Layer 3 of a small transformer language model trained on English Wikipedia (10 layers, counted from 0, width 64).
A neuron adds its activation times its output weights to the MLP's output. To switch it off is to set its activation to zero at one token and run the rest of the model.

Output weights of the MLP neurons that the questions are about. A number n stands for (n - 128) times 0.0033.
n7: 148, 110, 84, 128, 134, 119, 145, 116, 105, 100, 99, 155, 122, 135, 144, 120, 127, 129, 162, 113, 154, 166, 132, 153, 121, 138, 134, 126, 96, 124, 117, 115, 79, 138, 134, 152, 146, 138, 92, 130, 89, 163, 171, 129, 155, 144, 113, 112, 153, 103, 140, 98, 106, 166, 169, 106, 89, 107, 145, 202, 105, 116, 128, 106
n38: 115, 141, 134, 146, 65, 147, 152, 99, 176, 168, 124, 151, 85, 109, 176, 148, 180, 91, 133, 130, 120, 110, 138, 114, 201, 110, 166, 100, 175, 114, 181, 100, 124, 91, 136, 125, 124, 146, 115, 124, 123, 172, 149, 142, 106, 121, 125, 137, 119, 132, 111, 131, 53, 81, 97, 108, 130, 183, 125, 146, 119, 177, 114, 85
n61: 156, 97, 160, 100, 109, 127, 120, 115, 167, 154, 117, 123, 79, 100, 109, 164, 160, 149, 127, 99, 116, 104, 95, 132, 145, 134, 143, 155, 94, 180, 106, 124, 181, 128, 114, 142, 128, 122, 126, 57, 126, 138, 131, 128, 250, 121, 112, 99, 119, 119, 121, 107, 129, 101, 145, 134, 104, 156, 106, 133, 146, 167, 154, 100
n81: 117, 146, 90, 155, 203, 94, 143, 180, 134, 131, 195, 174, 102, 134, 135, 151, 113, 139, 148, 131, 134, 115, 103, 104, 172, 194, 121, 126, 115, 173, 137, 118, 137, 57, 115, 115, 102, 90, 170, 158, 165, 108, 114, 99, 88, 184, 87, 114, 148, 99, 120, 65, 120, 214, 122, 133, 102, 113, 53, 197, 97, 153, 109, 69
n101: 104, 133, 111, 136, 123, 98, 103, 132, 118, 95, 146, 179, 146, 133, 68, 167, 151, 154, 117, 171, 160, 116, 146, 102, 110, 129, 110, 123, 139, 97, 96, 94, 102, 143, 177, 113, 185, 132, 145, 194, 130, 88, 166, 125, 139, 161, 101, 100, 124, 132, 120, 137, 168, 143, 121, 122, 140, 151, 94, 144, 120, 93, 65, 123
n122: 160, 138, 146, 148, 141, 82, 153, 115, 128, 103, 174, 184, 114, 181, 62, 114, 97, 106, 157, 132, 122, 119, 104, 157, 173, 134, 141, 110, 154, 117, 162, 170, 144, 91, 205, 119, 122, 67, 162, 128, 177, 154, 61, 135, 115, 147, 85, 182, 123, 128, 96, 102, 125, 81, 138, 123, 124, 67, 151, 130, 74, 149, 114, 125
n137: 167, 128, 127, 146, 117, 86, 122, 139, 182, 121, 162, 169, 109, 136, 114, 197, 97, 118, 171, 218, 94, 169, 150, 154, 116, 87, 99, 138, 101, 108, 156, 130, 104, 79, 104, 108, 109, 71, 147, 149, 135, 156, 117, 67, 174, 75, 109, 97, 129, 127, 123, 192, 114, 93, 90, 114, 109, 152, 78, 127, 174, 188, 162, 100
n151: 138, 137, 162, 125, 170, 164, 167, 118, 139, 70, 109, 155, 101, 130, 131, 129, 97, 98, 154, 95, 104, 103, 127, 152, 150, 108, 188, 143, 146, 111, 100, 108, 151, 185, 115, 108, 125, 68, 127, 88, 155, 131, 125, 94, 115, 120, 139, 147, 126, 141, 142, 95, 120, 114, 124, 189, 128, 128, 170, 156, 114, 144, 154, 69
n158: 80, 135, 160, 110, 146, 107, 156, 129, 147, 137, 126, 116, 167, 135, 93, 108, 82, 171, 181, 128, 177, 175, 146, 142, 94, 131, 105, 146, 138, 98, 142, 123, 117, 110, 114, 138, 167, 180, 129, 142, 150, 114, 123, 101, 141, 154, 120, 150, 45, 65, 188, 80, 100, 13, 126, 81, 126, 154, 131, 120, 114, 134, 173, 133
n166: 131, 141, 110, 117, 118, 155, 159, 66, 139, 152, 100, 156, 100, 155, 104, 105, 170, 112, 125, 127, 104, 147, 115, 147, 121, 172, 132, 121, 138, 74, 143, 172, 152, 92, 109, 129, 141, 128, 104, 183, 155, 144, 99, 145, 141, 124, 82, 124, 188, 178, 51, 157, 113, 123, 110, 149, 72, 134, 137, 154, 125, 105, 133, 77
n209: 155, 185, 87, 135, 98, 123, 188, 99, 79, 102, 138, 145, 158, 129, 112, 120, 152, 152, 145, 101, 137, 158, 157, 155, 121, 144, 137, 130, 161, 126, 185, 118, 131, 139, 135, 26, 168, 112, 103, 166, 169, 137, 99, 84, 113, 110, 140, 112, 106, 102, 81, 130, 80, 54, 151, 142, 149, 128, 131, 158, 117, 157, 145, 85
n213: 137, 113, 161, 122, 119, 99, 110, 145, 166, 74, 161, 163, 156, 113, 128, 111, 147, 149, 138, 105, 102, 92, 135, 157, 107, 59, 161, 149, 114, 142, 98, 132, 84, 115, 110, 95, 128, 134, 121, 147, 142, 84, 146, 106, 153, 75, 171, 146, 138, 162, 179, 90, 121, 120, 156, 140, 109, 127, 170, 54, 125, 117, 164, 178
n215: 150, 96, 155, 130, 94, 137, 155, 152, 151, 150, 127, 188, 202, 153, 156, 140, 148, 111, 164, 100, 113, 109, 170, 85, 115, 136, 112, 91, 134, 108, 155, 118, 86, 102, 111, 136, 107, 148, 135, 71, 122, 178, 173, 151, 139, 114, 120, 133, 113, 113, 96, 101, 125, 154, 152, 143, 153, 84, 94, 135, 120, 90, 121, 112
n222: 157, 149, 176, 128, 126, 118, 105, 148, 90, 161, 129, 163, 142, 125, 153, 132, 116, 159, 129, 170, 93, 110, 149, 130, 79, 89, 131, 89, 157, 83, 154, 102, 109, 130, 101, 169, 74, 119, 143, 103, 92, 174, 197, 70, 111, 100, 179, 109, 113, 81, 125, 106, 181, 132, 138, 174, 131, 104, 143, 102, 147, 105, 165, 124
n241: 186, 132, 179, 109, 104, 127, 124, 117, 128, 124, 141, 114, 173, 144, 109, 149, 155, 147, 161, 130, 140, 139, 164, 120, 117, 176, 155, 115, 169, 94, 140, 101, 122, 171, 127, 128, 57, 123, 145, 121, 161, 119, 136, 115, 138, 97, 131, 163, 97, 142, 159, 80, 116, 142, 127, 88, 136, 101, 64, 99, 129, 84, 182, 59
n253: 168, 120, 116, 138, 130, 92, 128, 93, 93, 138, 71, 178, 128, 103, 127, 108, 167, 229, 98, 144, 91, 104, 148, 61, 171, 73, 122, 140, 106, 117, 125, 104, 105, 120, 73, 124, 156, 137, 202, 157, 128, 119, 133, 109, 119, 126, 188, 137, 157, 113, 169, 127, 114, 124, 103, 188, 111, 119, 150, 103, 164, 94, 144, 123

Each question names a token from some text and the token that comes next. It shows the activations a of the neurons there, in the order above. A number n stands for (n - 128) times 0.031.

Then comes g, the gradient of the next token's log-probability with respect to the MLP's output, scaled to length 1. A neuron's effect is roughly proportional to its activation times (output weights . g). A number n stands for (n - 128) times 0.0042.

" |", then " Title"
a: 123, 128, 134, 125, 124, 126, 147, 123, 127, 134, 151, 128, 128, 128, 127, 127
g: 173, 111, 109, 121, 156, 134, 127, 149, 116, 128, 152, 127, 67, 106, 68, 221, 111, 108, 174, 142, 100, 136, 103, 142, 170, 157, 117, 160, 191, 136, 87, 123, 129, 157, 128, 141, 82, 118, 124, 117, 51, 159, 123, 96, 127, 151, 111, 130, 122, 110, 118, 119, 132, 127, 112, 140, 97, 183, 132, 178, 119, 102, 137, 98
Which two neurons, each switched off alone, lower its probability most, in order? n137, n61

" in", then "door"
a: 126, 127, 124, 128, 128, 125, 125, 126, 125, 123, 125, 144, 128, 128, 125, 160
g: 135, 85, 129, 127, 159, 67, 102, 151, 163, 148, 117, 127, 89, 120, 196, 112, 135, 96, 121, 91, 112, 73, 150, 136, 140, 173, 144, 141, 115, 39, 137, 113, 124, 154, 119, 188, 117, 112, 98, 189, 125, 116, 129, 135, 156, 150, 125, 112, 138, 181, 152, 125, 105, 130, 69, 166, 120, 122, 127, 146, 99, 141, 110, 166
Switching off which neuron hurts the next token most? n209

" and", then " had"
a: 128, 128, 128, 123, 127, 127, 126, 166, 155, 124, 127, 127, 128, 128, 144, 124
g: 160, 151, 165, 131, 148, 93, 179, 83, 103, 118, 120, 120, 104, 140, 180, 127, 115, 146, 161, 147, 101, 131, 98, 77, 189, 102, 140, 125, 138, 150, 99, 165, 210, 156, 86, 135, 103, 153, 113, 173, 99, 133, 152, 100, 152, 112, 83, 147, 144, 120, 160, 104, 155, 107, 116, 128, 104, 91, 93, 164, 94, 104, 103, 91
Which two neurons, each switched off alone, lower its probability most, in order? n151, n241

"k", then "r"
a: 126, 158, 126, 139, 123, 131, 123, 126, 128, 173, 123, 146, 139, 193, 123, 132
g: 110, 110, 166, 126, 145, 167, 120, 93, 136, 127, 177, 132, 132, 110, 111, 88, 72, 148, 108, 84, 105, 141, 133, 127, 169, 95, 142, 116, 104, 121, 177, 117, 168, 122, 155, 106, 147, 135, 128, 102, 113, 136, 86, 125, 173, 55, 148, 163, 99, 198, 191, 130, 102, 111, 113, 188, 88, 114, 101, 126, 118, 159, 126, 156
Switching off which neuron hurts the next token most? n213

"we", then "al"
a: 174, 123, 123, 208, 128, 192, 128, 128, 128, 123, 127, 127, 164, 136, 179, 123
g: 117, 130, 153, 142, 142, 136, 117, 100, 140, 199, 122, 132, 101, 82, 136, 107, 112, 175, 85, 145, 111, 141, 170, 166, 85, 146, 166, 128, 117, 157, 168, 108, 83, 138, 142, 90, 132, 115, 95, 122, 132, 132, 112, 162, 80, 177, 145, 126, 104, 98, 171, 109, 153, 188, 167, 106, 87, 152, 67, 147, 81, 97, 123, 121
Switching off which neuron hurts the next token most? n81

" You", then " To"
a: 123, 123, 128, 126, 124, 192, 127, 124, 126, 123, 125, 183, 131, 126, 124, 123
g: 177, 109, 140, 172, 125, 158, 130, 98, 123, 133, 110, 118, 143, 132, 126, 165, 135, 84, 146, 119, 96, 130, 104, 96, 138, 216, 150, 133, 142, 193, 111, 119, 118, 144, 141, 99, 81, 97, 128, 137, 147, 146, 96, 131, 131, 129, 136, 164, 129, 114, 49, 149, 141, 136, 94, 150, 136, 137, 71, 36, 153, 152, 136, 114
Which neuron, switched off, raises the next token's probability most? n213

"1", then "9"
a: 123, 124, 128, 126, 128, 125, 125, 124, 127, 130, 126, 123, 127, 128, 128, 167
g: 131, 123, 72, 127, 131, 94, 91, 133, 167, 106, 159, 118, 82, 113, 80, 144, 147, 145, 111, 161, 108, 176, 95, 86, 155, 120, 86, 144, 141, 185, 113, 128, 158, 152, 152, 86, 124, 190, 183, 85, 156, 138, 150, 82, 80, 137, 139, 126, 116, 117, 164, 177, 147, 117, 162, 106, 109, 159, 112, 142, 122, 121, 134, 77
Switching off which neuron hurts the next token most? n253

"|", then " Gold"
a: 137, 128, 124, 128, 162, 127, 169, 128, 124, 147, 144, 123, 128, 123, 128, 126
g: 110, 176, 151, 125, 139, 155, 165, 154, 159, 101, 168, 159, 147, 138, 111, 133, 156, 121, 125, 130, 115, 181, 160, 85, 113, 115, 130, 76, 115, 131, 135, 140, 128, 175, 43, 162, 129, 113, 132, 163, 135, 108, 101, 90, 60, 141, 126, 93, 148, 147, 129, 113, 125, 80, 107, 70, 122, 169, 113, 86, 116, 147, 115, 184
Which two neurons, each switched off alone, lower its probability most, in order? n137, n101

" |", then "\n"
a: 126, 123, 124, 123, 126, 124, 171, 124, 123, 124, 123, 125, 126, 127, 123, 127
g: 149, 68, 116, 134, 119, 7, 94, 125, 86, 110, 153, 124, 94, 155, 145, 117, 111, 167, 142, 136, 118, 106, 107, 133, 106, 178, 162, 93, 128, 99, 177, 150, 155, 181, 78, 117, 105, 130, 126, 127, 160, 125, 125, 121, 109, 192, 120, 156, 137, 100, 128, 112, 161, 141, 125, 148, 167, 125, 153, 151, 124, 135, 145, 105
Which neuron, switched off, raises the next token's probability most? n137

",", then " Ne"
a: 126, 126, 126, 126, 123, 124, 128, 126, 128, 201, 155, 125, 124, 123, 128, 126
g: 128, 109, 144, 125, 162, 123, 108, 83, 164, 125, 105, 142, 81, 143, 135, 173, 60, 180, 93, 97, 135, 124, 145, 159, 131, 97, 123, 166, 137, 117, 156, 204, 166, 124, 65, 127, 68, 112, 122, 97, 165, 127, 96, 85, 160, 109, 119, 125, 115, 135, 121, 126, 132, 151, 102, 148, 100, 131, 149, 139, 116, 195, 171, 118
Switching off which neuron hurts the next token most? n166

"ma", then "y"
a: 123, 125, 132, 126, 123, 150, 128, 128, 128, 146, 125, 123, 123, 203, 125, 126
g: 166, 127, 150, 74, 118, 112, 167, 185, 127, 115, 125, 148, 55, 85, 124, 162, 156, 133, 131, 66, 135, 88, 105, 141, 94, 178, 162, 113, 136, 77, 111, 127, 140, 105, 87, 105, 127, 79, 122, 162, 135, 159, 132, 152, 130, 137, 92, 155, 157, 189, 161, 112, 145, 96, 141, 140, 135, 115, 180, 93, 148, 140, 111, 119
Which neuron, switched off, raises the next token's probability most? n222

" Indoor", then " Championships"
a: 139, 123, 127, 127, 162, 124, 128, 126, 128, 131, 126, 123, 123, 150, 124, 128
g: 92, 163, 125, 83, 152, 91, 94, 176, 117, 106, 178, 167, 109, 133, 103, 137, 224, 115, 156, 147, 102, 153, 145, 117, 162, 82, 166, 72, 166, 166, 120, 103, 87, 120, 123, 132, 167, 142, 139, 89, 83, 75, 132, 119, 153, 114, 104, 146, 160, 118, 123, 95, 123, 131, 132, 99, 127, 138, 136, 102, 161, 146, 120, 134
Switching off which neuron hurts the next token most? n101

" and", then " was"
a: 125, 123, 123, 128, 123, 125, 123, 124, 168, 123, 126, 148, 127, 128, 125, 144
g: 173, 175, 162, 130, 124, 60, 129, 143, 119, 72, 120, 128, 95, 115, 149, 101, 117, 149, 177, 135, 104, 141, 95, 132, 132, 101, 116, 100, 140, 117, 149, 174, 186, 207, 137, 127, 123, 138, 99, 157, 138, 109, 167, 118, 97, 133, 101, 104, 142, 120, 161, 61, 138, 116, 91, 144, 102, 84, 135, 187, 151, 100, 129, 118
Which two neurons, each switched off alone, lower its probability most, in order? n158, n253

" sports", then "men"
a: 155, 129, 124, 126, 124, 163, 127, 127, 125, 123, 127, 123, 127, 126, 176, 124
g: 99, 60, 130, 120, 107, 116, 146, 138, 99, 121, 183, 111, 33, 119, 108, 139, 145, 96, 183, 128, 142, 116, 122, 134, 173, 130, 130, 153, 138, 93, 111, 132, 162, 88, 122, 86, 145, 177, 145, 140, 124, 108, 133, 125, 127, 122, 85, 150, 187, 166, 124, 84, 134, 158, 119, 146, 132, 111, 193, 126, 123, 168, 83, 143
Switching off which neuron hurts the next token most? n122

" ", then "ir"
a: 123, 129, 127, 155, 128, 124, 137, 124, 126, 130, 125, 125, 128, 125, 129, 135
g: 150, 100, 167, 119, 86, 144, 116, 211, 119, 54, 179, 137, 167, 155, 115, 75, 162, 188, 158, 87, 103, 116, 98, 156, 69, 58, 144, 146, 143, 125, 114, 146, 121, 150, 114, 140, 152, 119, 143, 123, 139, 144, 121, 114, 101, 90, 130, 162, 110, 167, 110, 121, 129, 130, 120, 126, 116, 111, 109, 157, 166, 131, 114, 105
Which neuron, switched off, raises the next token's probability most? n81

"table", then " solution"
a: 123, 123, 125, 125, 127, 124, 123, 123, 123, 124, 125, 128, 160, 124, 127, 128
g: 171, 124, 109, 118, 139, 149, 108, 147, 135, 115, 111, 124, 155, 130, 164, 156, 131, 100, 46, 126, 106, 145, 169, 219, 99, 145, 61, 105, 157, 123, 161, 126, 96, 79, 130, 125, 93, 122, 130, 87, 162, 108, 146, 162, 114, 126, 181, 134, 96, 138, 81, 102, 144, 138, 89, 164, 152, 142, 90, 119, 150, 128, 132, 154
Switching off which neuron hurts the next token most? n215

"ed", then " For"
a: 128, 168, 124, 148, 128, 126, 128, 124, 127, 124, 123, 127, 136, 124, 128, 128
g: 178, 120, 163, 136, 115, 149, 146, 177, 164, 142, 138, 147, 132, 130, 153, 169, 136, 153, 110, 88, 122, 109, 86, 150, 87, 104, 97, 120, 132, 102, 104, 163, 94, 112, 115, 152, 132, 52, 115, 119, 177, 135, 119, 80, 163, 107, 81, 100, 116, 130, 89, 145, 142, 107, 79, 105, 111, 150, 119, 141, 169, 206, 176, 132
Switching off which neuron hurts the next token most? n38

"spite", then " significant"
a: 123, 129, 124, 127, 128, 123, 125, 156, 157, 123, 125, 128, 123, 127, 125, 124
g: 158, 142, 133, 139, 109, 103, 171, 177, 122, 87, 87, 93, 104, 98, 100, 131, 140, 96, 166, 106, 111, 134, 141, 133, 87, 81, 125, 136, 178, 108, 119, 107, 178, 94, 177, 189, 190, 163, 96, 147, 156, 91, 133, 89, 108, 129, 151, 157, 107, 146, 118, 80, 98, 119, 124, 139, 149, 164, 172, 120, 155, 103, 92, 134
Which two neurons, each switched off alone, lower its probability most, in order? n158, n151

" team", then " that"
a: 159, 183, 125, 123, 123, 135, 128, 127, 125, 128, 127, 123, 123, 126, 145, 124
g: 98, 115, 119, 109, 103, 129, 131, 94, 128, 156, 165, 82, 138, 146, 116, 113, 162, 131, 151, 101, 144, 201, 89, 83, 177, 146, 160, 90, 139, 218, 98, 99, 124, 98, 143, 133, 120, 126, 113, 129, 130, 123, 144, 129, 133, 120, 148, 156, 153, 116, 145, 142, 48, 154, 104, 150, 105, 126, 120, 162, 117, 63, 106, 178
Switching off which neuron hurts the next token most? n38

" had", then " no"
a: 128, 126, 177, 128, 128, 129, 128, 131, 124, 127, 127, 152, 123, 128, 123, 123
g: 160, 114, 121, 108, 103, 153, 176, 145, 121, 76, 143, 111, 66, 118, 103, 220, 86, 152, 104, 118, 157, 148, 124, 103, 118, 140, 160, 180, 100, 90, 91, 44, 147, 128, 132, 91, 148, 137, 89, 144, 127, 122, 97, 108, 162, 107, 153, 187, 152, 116, 134, 154, 121, 153, 131, 149, 111, 141, 130, 153, 140, 134, 133, 109
Switching off which neuron hurts the next token most? n61

" |", then " "
a: 125, 125, 124, 123, 124, 123, 123, 123, 128, 165, 172, 123, 124, 127, 128, 125
g: 125, 105, 149, 126, 50, 129, 156, 132, 109, 137, 147, 141, 133, 139, 105, 132, 77, 121, 186, 87, 155, 112, 86, 136, 96, 93, 137, 91, 174, 115, 163, 120, 146, 82, 159, 70, 177, 141, 116, 135, 162, 125, 130, 164, 121, 171, 108, 118, 169, 123, 116, 164, 103, 111, 80, 160, 105, 150, 172, 140, 183, 107, 120, 101
Which two neurons, each switched off alone, lower its probability most, in order? n209, n166

"Lithuania", then " in"
a: 130, 147, 128, 127, 138, 126, 128, 128, 127, 126, 127, 145, 137, 124, 127, 126
g: 89, 105, 152, 145, 111, 178, 90, 80, 92, 91, 127, 189, 160, 124, 92, 182, 131, 92, 147, 154, 179, 107, 161, 116, 122, 122, 142, 102, 149, 173, 171, 146, 124, 126, 125, 154, 116, 96, 109, 146, 126, 167, 107, 155, 132, 88, 84, 166, 94, 99, 131, 82, 101, 139, 95, 82, 127, 166, 171, 149, 119, 128, 110, 155
Switching off which neuron hurts the next token most? n38

"al", then " Mu"
a: 123, 131, 129, 123, 123, 138, 126, 127, 123, 147, 124, 127, 148, 167, 127, 128
g: 160, 178, 154, 127, 156, 150, 131, 114, 188, 155, 114, 124, 191, 142, 146, 157, 77, 110, 108, 167, 52, 84, 131, 160, 194, 145, 130, 117, 134, 115, 109, 121, 120, 131, 68, 147, 128, 169, 112, 128, 89, 122, 75, 120, 136, 121, 170, 117, 103, 116, 132, 99, 85, 117, 125, 101, 159, 93, 99, 123, 173, 112, 121, 134
Which two neurons, each switched off alone, lower its probability most, in order? n222, n215

" by", then " acting"
a: 127, 133, 135, 128, 124, 161, 127, 125, 130, 125, 128, 123, 127, 126, 124, 124
g: 126, 122, 161, 125, 82, 118, 106, 136, 103, 105, 147, 132, 178, 171, 80, 103, 194, 134, 127, 65, 129, 124, 77, 123, 94, 148, 88, 129, 96, 116, 124, 105, 135, 105, 175, 137, 187, 125, 75, 147, 181, 164, 149, 148, 114, 140, 123, 110, 92, 120, 141, 106, 147, 158, 154, 94, 177, 116, 166, 89, 144, 101, 156, 147
Switching off which neuron hurts the next token most? n122

"ra", then " |"
a: 127, 124, 130, 150, 124, 125, 128, 126, 128, 123, 124, 123, 123, 142, 127, 128
g: 137, 86, 95, 123, 137, 52, 128, 137, 83, 200, 100, 100, 139, 152, 202, 130, 86, 130, 120, 120, 153, 132, 124, 156, 121, 177, 97, 115, 165, 155, 149, 95, 121, 150, 129, 116, 126, 106, 101, 147, 107, 193, 165, 165, 112, 178, 94, 95, 96, 123, 99, 115, 140, 115, 144, 127, 94, 115, 136, 147, 92, 164, 149, 137
Switching off which neuron hurts the next token most? n81

" was", then " part"
a: 127, 133, 128, 128, 123, 162, 128, 123, 154, 128, 128, 134, 123, 128, 123, 126
g: 112, 153, 79, 102, 144, 106, 178, 109, 144, 167, 89, 146, 97, 162, 116, 135, 181, 102, 137, 113, 120, 112, 184, 123, 123, 149, 121, 132, 102, 127, 76, 97, 152, 104, 155, 118, 125, 114, 88, 150, 181, 113, 100, 183, 163, 101, 128, 127, 133, 173, 93, 124, 86, 96, 136, 168, 165, 97, 150, 81, 172, 139, 80, 159
Switching off which neuron hurts the next token most? n122

" his", then " first"
a: 128, 124, 125, 125, 123, 123, 134, 125, 141, 127, 126, 182, 127, 127, 123, 126
g: 94, 155, 203, 136, 85, 96, 122, 139, 135, 114, 181, 175, 158, 163, 90, 136, 156, 86, 112, 109, 117, 144, 125, 133, 86, 115, 131, 122, 148, 105, 104, 131, 102, 143, 180, 132, 185, 110, 139, 142, 113, 128, 82, 148, 82, 107, 76, 83, 142, 88, 134, 138, 136, 141, 201, 149, 95, 122, 89, 113, 133, 163, 143, 148
Switching off which neuron hurts the next token most? n213

"are", then "ma"
a: 128, 124, 127, 128, 138, 124, 127, 126, 127, 151, 129, 125, 129, 126, 128, 124
g: 99, 133, 142, 93, 68, 115, 149, 121, 168, 147, 164, 89, 80, 117, 82, 49, 143, 122, 157, 155, 112, 158, 131, 124, 137, 88, 142, 154, 145, 98, 118, 192, 170, 110, 91, 128, 81, 126, 93, 150, 112, 105, 119, 139, 163, 80, 138, 148, 113, 199, 122, 158, 146, 146, 123, 134, 154, 96, 124, 142, 153, 159, 126, 151
Switching off which neuron hurts the next token most? n166

"en", then " Ter"
a: 124, 124, 124, 127, 144, 128, 127, 128, 125, 127, 128, 128, 125, 147, 127, 130
g: 112, 71, 135, 125, 123, 188, 148, 154, 125, 123, 130, 95, 204, 153, 182, 140, 144, 117, 148, 112, 130, 107, 135, 177, 101, 112, 184, 79, 151, 177, 170, 125, 95, 110, 120, 119, 148, 117, 119, 143, 82, 131, 103, 156, 185, 115, 133, 107, 84, 150, 97, 125, 60, 127, 124, 125, 132, 103, 94, 115, 83, 151, 144, 118
Which neuron, switched off, raises the next token's probability most? n101

" focus", then "s"
a: 160, 123, 146, 126, 127, 124, 123, 128, 125, 128, 127, 126, 128, 127, 126, 128
g: 144, 148, 152, 93, 177, 128, 159, 170, 116, 116, 127, 137, 79, 110, 200, 132, 109, 147, 104, 146, 120, 93, 162, 132, 123, 131, 188, 176, 105, 81, 117, 123, 154, 158, 167, 69, 99, 102, 80, 128, 154, 84, 107, 124, 170, 108, 157, 131, 144, 134, 71, 81, 126, 132, 105, 161, 102, 117, 111, 144, 163, 150, 111, 105
Switching off which neuron hurts the next token most? n61

" the", then " present"
a: 126, 126, 128, 125, 123, 125, 127, 136, 124, 123, 127, 193, 126, 128, 127, 131
g: 109, 124, 125, 125, 85, 136, 112, 161, 133, 91, 72, 112, 167, 112, 89, 114, 156, 144, 122, 99, 108, 134, 127, 123, 70, 125, 139, 173, 137, 167, 126, 169, 167, 146, 191, 150, 161, 90, 125, 151, 134, 142, 87, 167, 143, 77, 139, 178, 97, 124, 136, 77, 107, 195, 124, 130, 152, 129, 168, 124, 116, 81, 84, 109
Switching off which neuron hurts the next token most? n213

"0", then "0"
a: 155, 138, 128, 128, 124, 127, 128, 123, 127, 123, 127, 123, 125, 127, 123, 123
g: 96, 99, 111, 180, 131, 137, 90, 126, 92, 138, 80, 122, 192, 199, 90, 78, 163, 134, 150, 108, 152, 135, 112, 126, 137, 94, 125, 123, 101, 208, 106, 144, 93, 134, 160, 159, 144, 163, 124, 148, 138, 150, 114, 103, 202, 122, 120, 94, 119, 97, 134, 130, 109, 113, 127, 134, 109, 142, 82, 136, 114, 176, 94, 129
Switching off which neuron hurts the next token most? n7

" in", then " the"
a: 125, 128, 126, 128, 158, 123, 127, 127, 126, 139, 125, 140, 126, 126, 124, 139
g: 97, 108, 146, 127, 78, 137, 147, 135, 119, 154, 125, 139, 134, 147, 91, 167, 220, 144, 93, 160, 167, 119, 185, 87, 142, 156, 138, 128, 82, 172, 116, 116, 90, 84, 132, 144, 108, 94, 122, 109, 80, 159, 112, 186, 138, 57, 114, 149, 108, 167, 120, 148, 116, 133, 110, 109, 152, 133, 159, 141, 94, 120, 108, 122
Switching off which neuron hurts the next token most? n101

" still", then " ranked"
a: 123, 128, 123, 128, 123, 127, 126, 130, 206, 126, 128, 148, 123, 128, 125, 123
g: 120, 136, 188, 120, 144, 69, 110, 189, 97, 127, 117, 125, 155, 66, 109, 130, 103, 91, 150, 164, 103, 137, 144, 168, 164, 118, 133, 131, 145, 85, 161, 171, 168, 183, 137, 163, 136, 117, 112, 126, 98, 147, 100, 114, 153, 160, 94, 144, 101, 135, 127, 65, 120, 115, 130, 129, 97, 139, 77, 96, 154, 127, 173, 83
Switching off which neuron hurts the next token most? n158

" August", then "us"
a: 124, 155, 128, 128, 145, 128, 128, 128, 128, 123, 123, 125, 126, 125, 127, 124
g: 136, 117, 94, 70, 91, 75, 159, 199, 169, 139, 156, 101, 90, 124, 90, 161, 177, 138, 126, 142, 149, 119, 65, 118, 99, 140, 131, 179, 135, 89, 130, 168, 148, 110, 86, 140, 118, 100, 140, 139, 131, 123, 98, 148, 88, 84, 133, 86, 130, 163, 173, 112, 131, 133, 120, 111, 155, 113, 175, 159, 114, 144, 152, 161
Which neuron, switched off, raises the next token's probability most? n38

" issues", then "."
a: 130, 139, 123, 123, 128, 125, 124, 128, 124, 126, 123, 125, 124, 123, 175, 128
g: 157, 123, 109, 95, 168, 106, 127, 207, 65, 131, 110, 125, 107, 120, 180, 108, 152, 135, 136, 166, 136, 114, 130, 138, 162, 170, 81, 145, 129, 127, 132, 101, 72, 167, 123, 129, 116, 135, 147, 129, 101, 136, 172, 167, 93, 127, 121, 105, 111, 116, 133, 75, 154, 161, 126, 154, 134, 125, 153, 167, 72, 89, 134, 54
Switching off which neuron hurts the next token most? n241

" already", then " competed"
a: 123, 137, 129, 126, 127, 171, 124, 123, 213, 124, 128, 135, 129, 127, 125, 132
g: 102, 159, 167, 105, 115, 103, 111, 171, 113, 94, 129, 121, 131, 172, 129, 175, 172, 87, 132, 134, 99, 155, 125, 147, 165, 83, 143, 141, 133, 136, 160, 120, 144, 160, 107, 150, 135, 133, 152, 111, 134, 131, 59, 112, 128, 124, 104, 134, 115, 138, 80, 86, 108, 51, 158, 97, 125, 152, 67, 123, 126, 184, 198, 140
Switching off which neuron hurts the next token most? n158

" ", then "ambi"
a: 124, 123, 147, 123, 128, 126, 123, 123, 127, 156, 123, 123, 127, 123, 127, 123
g: 103, 155, 58, 136, 92, 136, 161, 108, 143, 119, 138, 120, 143, 119, 106, 139, 107, 126, 173, 103, 116, 126, 70, 193, 131, 163, 103, 160, 150, 117, 159, 137, 122, 162, 104, 120, 90, 136, 107, 136, 160, 80, 191, 128, 95, 150, 113, 170, 157, 128, 119, 153, 159, 85, 86, 76, 187, 146, 75, 118, 130, 119, 133, 143
Which neuron, switched off, raises the next token's probability most? n61

" V", then "ya"
a: 128, 132, 126, 128, 152, 138, 128, 128, 128, 123, 123, 142, 123, 125, 138, 124
g: 132, 157, 134, 102, 144, 137, 92, 180, 147, 121, 113, 70, 130, 95, 129, 76, 136, 162, 203, 118, 145, 129, 178, 114, 147, 131, 133, 121, 102, 88, 165, 144, 140, 100, 119, 124, 150, 108, 107, 134, 152, 149, 69, 124, 129, 119, 143, 148, 72, 122, 130, 120, 82, 184, 160, 135, 158, 129, 76, 68, 173, 113, 111, 168
Which neuron, switched off, raises the next token's probability most? n101

" Erik", then " X"
a: 124, 125, 126, 127, 127, 139, 128, 128, 128, 128, 128, 139, 123, 126, 124, 128
g: 148, 166, 74, 151, 142, 139, 140, 54, 78, 137, 68, 144, 183, 139, 133, 99, 69, 105, 111, 118, 95, 150, 147, 117, 137, 118, 167, 97, 139, 172, 105, 99, 154, 132, 119, 98, 103, 185, 142, 157, 137, 113, 175, 124, 117, 148, 165, 130, 147, 136, 106, 192, 125, 134, 125, 89, 143, 158, 91, 110, 114, 95, 137, 152
Which neuron, switched off, raises the next token's probability most? n122